Layer 4 of a small transformer language model trained on English Wikipedia (10 layers, counted from 0, width 128). Numbers have three digits each and are written without spaces.
A neuron's activation on a vector x is squared ReLU(weights . x), where the dot is the dot product.

Input weights of the MLP neurons that the questions are about. A number n stands for (n - 500) times 0.0013.
n11: 457404269549740483479417686377639439474652479496380322659617546615390542375491370373495456403595139487449550394567552513442586232396496601487449291544530288478396660416484674581362733457615647464541532537660317540459878370555600271572570579830772638759412326412648306349711248665633583474191877421390555464588496326620645452355569612466725563371606443708731612594094642521676473468335
n30: 600188615417461415485658495489571500600458267495159642573475624495622337728329561426650685350805484660629266592751731531666389559631465786309211345322293651639553250378309567437063660817479444365128749481324510578848588698839706345342597720798396471530353925602620559557495577215673471570342878548539456738328601406380413427282410765615393300455752486399441545360408395604592663468716
n39: 805518677444665581653291214510682641455538720365500417611372431532530105293377684536242799523605538555428704062647207607505673347583415359458436406583463244430412601594508656658690548788472514594437529612477708637203451405543375592454351575623356593509554477513391554207686425250428347708576528425684603524669482197356477525604772447509526500468318254459749637341496404581449228141357
n57: 727721552598176467608616760490361540184668505467670701666187546523741402569544366570399485305575603387317717768026528548348600766729151699246335520606424429582826530522438461649459445388544538348304325478562650524490486618610355616347752297469337523581667486496609444473277534309752455561668389527244542857505730398672413415500613395363500735221490531424218343250454708289452545724486
n66: 545814531528614585771450513310381361469650522456787455474495591740689481196430242473222638713410561504643443829467324624812671509319438475310719579491518703367705619827487672571500714500362568718314329415514678356325456701476291313716821436330394439707518455346308817517532361296534405420686564487535535449504318289388491455411679504621356509536321568509509500334738585718674528811500
n122: 369702572570326492408474263293331544449230217487424693661423372416589491340478551575423465273273474390618306535443338240425701416321429337513606566534419653509492545385461663349541631462343342544743572500487424496402276593455460373347504409560341740564483354586318313355634583144571594660525707541679346128450616508655755618542466569449710669699600649513496628369198801265565571504766
n143: 658084329577505149256780646594271592375219630340644627681756533472124308707601326468683443457695384333435391564495677875553529684425248565577454423443486528481311520760673384354491396385428566414431314262430707346657536427633431465478728628656697292304427411474417541412376610442778478422431633710427281529272345465518292313495269665681450446704190491247681407718437379514514554612641
n144: 434721504613427734561594496468376603448400618629404531538474744478418306534572403453351590455991459430257270516300851442563357470403315525541718392624368588536555537529752505578572602431464579622751454558465565495417466482731643551743643049750522832553564301399578444405446680473545399639552522252509384568410469611249585461262474761552589198487616376588474333378445858656487550642174
n173: 633323733505634482504599496378395500297417388653731370310424634355687101277725621408557432500244514398324729358560184559532495469536679367473663509779362233464633749661397587426436580421527661473571514668544742298397444366219551538607441582433356474371596469541620291156378714780388764456644586611234609344621567562517577282618571509380560677456473618656228620465180615614500588230661
n181: 537435633630641629445496649524496618178581500449600287356552408195562339525496283679389675466555473626345489429770600247527610390388580594485426469538567738409310355597438604403475614676230567420260570669318445255383438465508653283428587511672679435574580463497496373525360466350441368309350372432464551580417598444628628454584463550426443435607390535448457667249511570467788659597373
n201: 639466396316474582629620667583157569326455441367709465352513550819259764311347513496649589437578292344725733643464609647505780509386312630352556347354452688634314500565399721354373329435343816361643477624622560441697487514551482519359527585467406674413202500689373585166518863554402743314564447580380406478304685884613394267470392353452589428570540516268470522491412552573593514541427
n211: 575500701544606243472543749420380218050740573694735775564363654467219342545806324352064558287505276669327628543534302653407440444713657676752374534452439340601659375544657403461628620472611547801545674536495365427530656588326306655778428337810463431396592642517500652269577481476847559561532414627431509539454295399509385579658308477472546582387760415680271651411215561495803406268532
n224: 296323350729717482522369888312529763403421290745762747483482634263431664543381401522812646573617661279500418256611411382422392548442404400376566106356313366618435792450620551342547410553532473702495711433175755652607457588584645585504554314692631375665496478282491517588614559509583636460430690483469548376417734308517717371443465509176552418615259618460799384571513478531600593519243
n227: 487567522585407405239306636280500419396622332530491544378578389393500608433325469504588496500104442781599665338306639473330399423360560488531250652417596504660357330423516303450454298688642675522610564640483410428591386527747660505744593460617389395600737172612391479328146487406512408534568610450896815518398189439699465592320440733509655209539438660539352313336700578474624681295517
n245: 509470517715415409784602538518624292470563307564461570453369438517678330458356763329602513406778315591530420659468639673446546290701577451271621464390583435669546482658597532486580509667679334338210427409417638370587233590381683551379504393617350377696347684038564521652735585621683629392479973487380551500453434663683460461625621805226572339353366418570326557500299387380753477564479
n247: 552609402795633216542524426654740469580500523491378519477189571644334159700553353736475481727643524439514569500588533380383609611495435412456467432443278674394532575456469495539573644157326732267719228567848370568539266480827802280283514476277542701387684500695618532642404408359377148626690318261514325282753486500608844254579309649486486641168231442358592618556608350254490490357505
n268: 661483651500780478281371440288471476444337601543483399492478427423630707479662386684486406737262324695435504472151369433577514792281496174096673558593395177447340297463544459432424786612643504212578725483474703311601470319656445607645371442622470568635543412536591666442496455576565433711688442366633615352568764537654487374513690784557559487552393566351462814465332543358691791381679
n286: 690312573477486562381459672434490407288397341489544747386665545337484639617492253630379395575481485653482525446409423392591531608548658408617569289600596515324426636633412364535333721684601692655698458497551587269261425561373504500426384601472576375295310286446668522528736605591575518409338414489565637594582585503577332328287507651529546326394470621342661423602718518493623355281561
n323: 557710141536466496644657742449793736460776534491280678466641352452759510466445326422317599691338559597693504294394619612623551670451439512696597445549376398626645421307451317426154336626500402450589849642412430277699517702374533354402613365591374298632617642467482699337306672327422246539465361525513491518716460343458401559321671686641316406720360233700702451351581425714716500472457
n347: 662622735448735638587358473431592226509307393682597346631797898665474716442074355190411842543612457403454708525679551358337427431383432730500541194331528328514724421599530644345293058518648719873343432570644661586461260510578784540423443495430500550356554346530476764281538552534504393629632660504505550725360341292584382547491551665514338459463633412514374486491455384468831476524309
n374: 523495598645230733570533569420487231294515337611730254459505575663645286341384855149685534563406553159262486710656359577286688630599366711442547524433542396611364485640260500648418420514722476519580554473759068578554321544317460250422543658439407696711335936691505385442438833544759477509477672482458408495243429742711557469370533509448568299678572678434811594369550458421548367554293
n383: 437500512599447558318300484584544555479308411451517644423475633715746446367526454533446410547522418750359533534496240470361646504479586755319463526593462550534326354766430552566622691628285386604500460436638803422720905535853557362639526457559153590563459715562434323460829702530469645629554883685669475465447483543596662346570562653437605541458226417344471534625407341492167631597328
n384: 551414597591596435311614450426283631449617500757318660673491335588536293568606679436435098265475485765639677534612219743457530436679390295245974587259341374806568480387270239598500302274596425616381475527463745510348322752342520306366567381182408400514582425573685408487720390655469536468426567500385390389340491469759657323371667406561853586388419743326573294630464514449772515672779
n393: 556480620550425624388430520722588674403424414405803720484439682416634286590750577512440351579373554649088307437550375479416653389435643451662283629676646504607516521515417575555261517309562610429517538596411328579513453382534645526265372174408393630658496321205605460534380546375738508384337463426504464375299590292508574266488327523258426461568475401419299686536473351156508568441366
n432: 732568463423618555601689450520817382542539612335570406581491311587315414464250664610436843744427548657399572492568463704620593353729582452682445620467500500766378569561651471753464603766595795514539480597225574558720505563353422584668604386254560229602409509586190614465595400231708545647454434822989245327282603291625746376808366594509513450519600205219178393431473551468547378446627
n503: 751559536725397400516500500607565584637496700476455529508691446656657544387663422711664488729326366597536634448306447455563820584361611455696532396631459532761527461326583433373425195600392231487642628584427588621377385475436573733668459446281061468403647529414242290615521275400485364424544397504317484228516410580636426708520415768387492417581604603712662630665305496656579619436385
n504: 747633636434964613464467630311552547591495434410532431478385496658556485363448532360841364669596211532527580826586624603486457302399334628505418297454771628388270379483521292280478679356411744679568577418367645424572326700592741286462294411441387789523312726166185410491509575869560421631743323540648590533706560243430570189550323359532243513459444379537402587473399276563505710486325

Each question shows a token from some text and the vector x that enters the MLP there. A number n stands for (n - 500) times 0.0094.

"th ": 438332463357707553367501583601418562628577623521464394552510460354428597460371695492241456701478607613550595530359471404467273458488479468515442432406401508371543441463314614492572643365588451351526422551455346548642616407520604443493516354529641532392466572458498401572599562589509531508496424762387534568623366564487426817600733301543242528545503612339406586510617676494371498662533
Which neuron lights up most? n268

"the ": 367335586466415609365460529587405738685450652579570529400422575402428620414445651605306437645526501378630619587200528374585138475419533427652545676475493540453546581461432614513428587500466386371495438573465449518528488493565459551530535424384531520542535562545512407530798597566472288496378432674479565485529305502565448799588629217467356517558463485479471349547459535621501414613409
Which neuron fires most, and how strongly? n503, at about 0.14

"S": 411320529397328540429474604641370616571582526589519494539427770468513806478325696569504421505559660529505615582378252522633403350492498297606532597387600559435562515481511433487578708602504449312473259638496272479474550581500566441406516512490532452322482386503645568648635495563515624482548496605575525646530439589463451875591680536534355483513592546498597467579462455450495296636460
Which neuron fires most, and how strongly? n286, at about 4.6

"f": 335401482549392436476446469706406491414454514359391503470304559410360759567382707439441408461440555422473716589500394507702522629367478273540521475493648415474638626533484616378597683436403364378428295755478316391471656479631639518554431416424512695453466543523502488572538380613593437605416502557525528449622324446493594856573646457493428437577585495507412529579426617379418375649469
The three highest activations, in order: n122, n11, n247

"J": 376373586432445467408402490649507680374576614471550483396329609514546806369298653667420478476522701469537554631515296584566299488389628451473474627280548575416499446442396498326558560487294587588498499607618322428396572538631567429421545434519569423397496415443676585551502397697388452420423609426541584511605388539389628853599639357489342474610478557465643534582467359486372395503533
Which neuron lights up most? n66

":": 517382645344397455246476568585495596528476541430535457543454501445441707358369654429464609631542631455552523542495410546558490533679413519576625607453665512347557663481519422476513615475592404452532425521569326565531528517625470323557627414502499537354493658469630385788503484674589442181345361536642588468577166542595369782548464398525427619396625528414400426390556640432420366610433
Which neuron fires most, and how strongly? n374, at about 5

"\"": 428349504343522477395482520569508812526418505432392603634513616287446638385458551610371463428565618465540638518371411450522299476594361478567560639557552390420678379440417512578429710645575370313496314546444485467665467407604594351533452469610447511696473560370564544527673570537493300438464401695430525575657399673364538710698600409443334629516742416387598611591465533506461382512406
The three highest activations, in order: n30, n323, n39

"c": 418328614306429599533531514638512384591385531591422516518324504373479675520487699523452450502475461331424621462476455639604507509379601345528561524306624342531490562421465513322580643520477399382566502684513381384603677558478566386700425450424588575490600564499518530699569508408428437394443464628574615514703322658419470821608636478544417498510601457561512478439465465215397178671368
Which neuron lights up most? n374

"B": 370317480528400537490505561695417597530534491560341265450245732435336732433365641528499476620476596456558488502425346685482347490271555504655527507358565515441507617474368495488542505385372438478409373532480442467630520611694680451424491446476584481343596369378531607615583358608478568503463464457472629689636402437411560802608546438594267657490517442474502577391419458354394445716436
Which neuron fires most, and how strongly? n247, at about 2.7

"ay": 516302388390456369494531423484536786461630506527468276384422498403417606390452624465558578543659733380665535319562364518574317406413479506379657664488586495336597435364593431479587661566522386476480575578570464419785423553558524479454471469509539598459606514340487444480545490587329639461437419558513626564625389530275512845503658321549354602602624620411284518512446516565414395537453
Which neuron fires most, and how strongly? n39, at about 1.4

"==": 357559438354401533409441659589536727547497488573420438539565650386545722402420547388416612535603657514385549575414445569527473527479594526532690516436536301512511548461465612371438682653391447351397402475638390454425518576510628571573503416584524618447526667301486534428603567704549423464462332700524459595615143575513626765580526513442380630433565414327283812464483607438500543507464
The three highest activations, in order: n347, n211, n245

"in ": 512345523468573667391399674616440599606491602692549509472434684391460605443508571540362512559616465457428538457365539446582311443429520543577588636494612613524601583307507545550626661421636463259457532545419461643574561432384600440626528357487680568598358530512429530511753494455541450424351381496566486465547151551470480805636624167493322423549649519403492518508438676387380501532568
The three highest activations, in order: n144, n211, n11

"al ": 329377530357508550392454525650372651711307631522688473637415552301517588422525597500271428646335577558482572402214592411475248600469453510643571528373532436464560405430353505498482666455480534311405374628430561584605431383579487389420474426432387614312459518400518468460659535508498443488498547604571536656497323502524517755614605285540241635448569619416427584421456387463520382588444
Which neuron fires most, and how strongly? n393, at about 2.8

"od": 407389513505361474508486578592341649578633414518406449353445549373522683368272604498483463643508580472421529450502325479668435602318429338656466578262427383376530482335436453557606462316403458544498570480438422354803559582520555494519502412483401613601545514250597541590478488590410530428482419494564522536700283647346537791630648495539306666538503387376417500569385541315385396500579
Which neuron fires most, and how strongly? n323, at about 6.8

"es": 437327481277575370474462536594446619598576317542559418485380537360510727472434698445572327566600514556557497544435436577629350415411501207555587487440658436478451550482484622616447777420461363471424498581534325405592445594571572526567474522344557562468626450369518428751551385402500551396404490636523590819515265379446493777602593473475419659530689495548535593446579614360481360515557
The three highest activations, in order: n11, n245, n66

"us": 387294561331468531502448566628367528619608433461488527417339603484481622344297684640483576459437572585579672577403355516627300520366358317592466670451540406243581424490504556389579570339501270400374523569585288474650495534359612532532543541500407580507522615471606445598579569514383535428440447645544593580672377503437530829568656484608424583442625516261389464381437573471369332519512
Which neuron lights up most? n122

"ation ": 335345431470601553354558577575416585666263653608505390632389617338584514333442733347387534811539644633424639417400559429532398577610572598637462524365543510413577429491366582440483592458498443456513437580500564509625424503519439426454458403476523557397479459411486289478568458601408517393504479668450573592564253428582435806698567293611284642408562559411362618360455474524452492601367
The three highest activations, in order: n347, n504, n173

"all ": 318372401348569487340628664645277594707365589637535486537446539419469572316503651467275519646370487575588668449432604589588262411602535635599531442409536664463601524396321635553487600435473362480421444487430545603487470455609510503520496392517486632410468569452603404614612438574404471497476381701385538481501440588687631835631582319620367648610476637380421670429497524536413383586467
Which neuron fires most, and how strongly? n384, at about 1.3

"\" ": 467261519364617454243406501539475725603450557505558360484459416403592641304459745514307426677420459537482679438385561513504350354503507653581451345425542517413462492456258546510470771515459416345553435598426435464551451421622568392345563233446609589435428528330542468496539461602593472454444486525452478581558286517506555735647678407537188521519520476403557619338463550504433446567425
The three highest activations, in order: n504, n181, n11

"i": 356479426324526383492532566504465604663547524378556377577403641288400691458425555469497336492495553432377427436532393478476447618441512555587399361362583530375658533414481370384599590383383326555595596650554355499570482363556594583476503362471669580418527559368510491631603563721320541598443556481341590708605334487578400844664622485553421609642556639334455585584492444406284315631595
Which neuron lights up most? n224

"ug": 475514552427423434449498431570463565496528652486565265338362498415406574255492604503530631779510621491505609474530485646560441555383384364556364666392619473485512478565532579453496493422375315616537374487538328530649487501795467388411443488347447559407512502423644369590437273569314611469475504485457515609679275499357603796686532579489480691589525566421509632386475600381290363620503
Which neuron lights up most? n247

"ad": 406392454417482365505504495762381645568602564622626242375413592363421636438325655417561472611539499430577580426439420620564395496366452460706556641462609474517526470501435672324393592461454281447451397606513448502559553415721581447392450511490494647445564650413715497554553429509340648518374520556542469743513346491333393775591587485580379617478470533518346427489334582242374386572539
Which neuron lights up most? n30

"ol": 570580435493417477402499564509448716390568474539519413412474558369352717472279596523574500666571643512555668350536396577735335444494512385542422647418453355644513437385418466456659693432330504458386461482471439423611536561476386447475507529557599718355530481472574617580753356530436598447494545493572552569561164470354558730677407375584494635656376570493470635427379554389443329722502
Which neuron lights up most? n39

"t": 379364631446451518355421586619405464443432485506428460548573502456415725500449699573432372523591538446574616454379373613648536524313668319668530521347534424529527676469440423455527640479417340520411405685441319356649567495550507410429338531469727548486485609286454456562596426686469521397443384640556476494547342613383545885701670516480399520613678470485450496559562403344460285512434
Which neuron lights up most? n286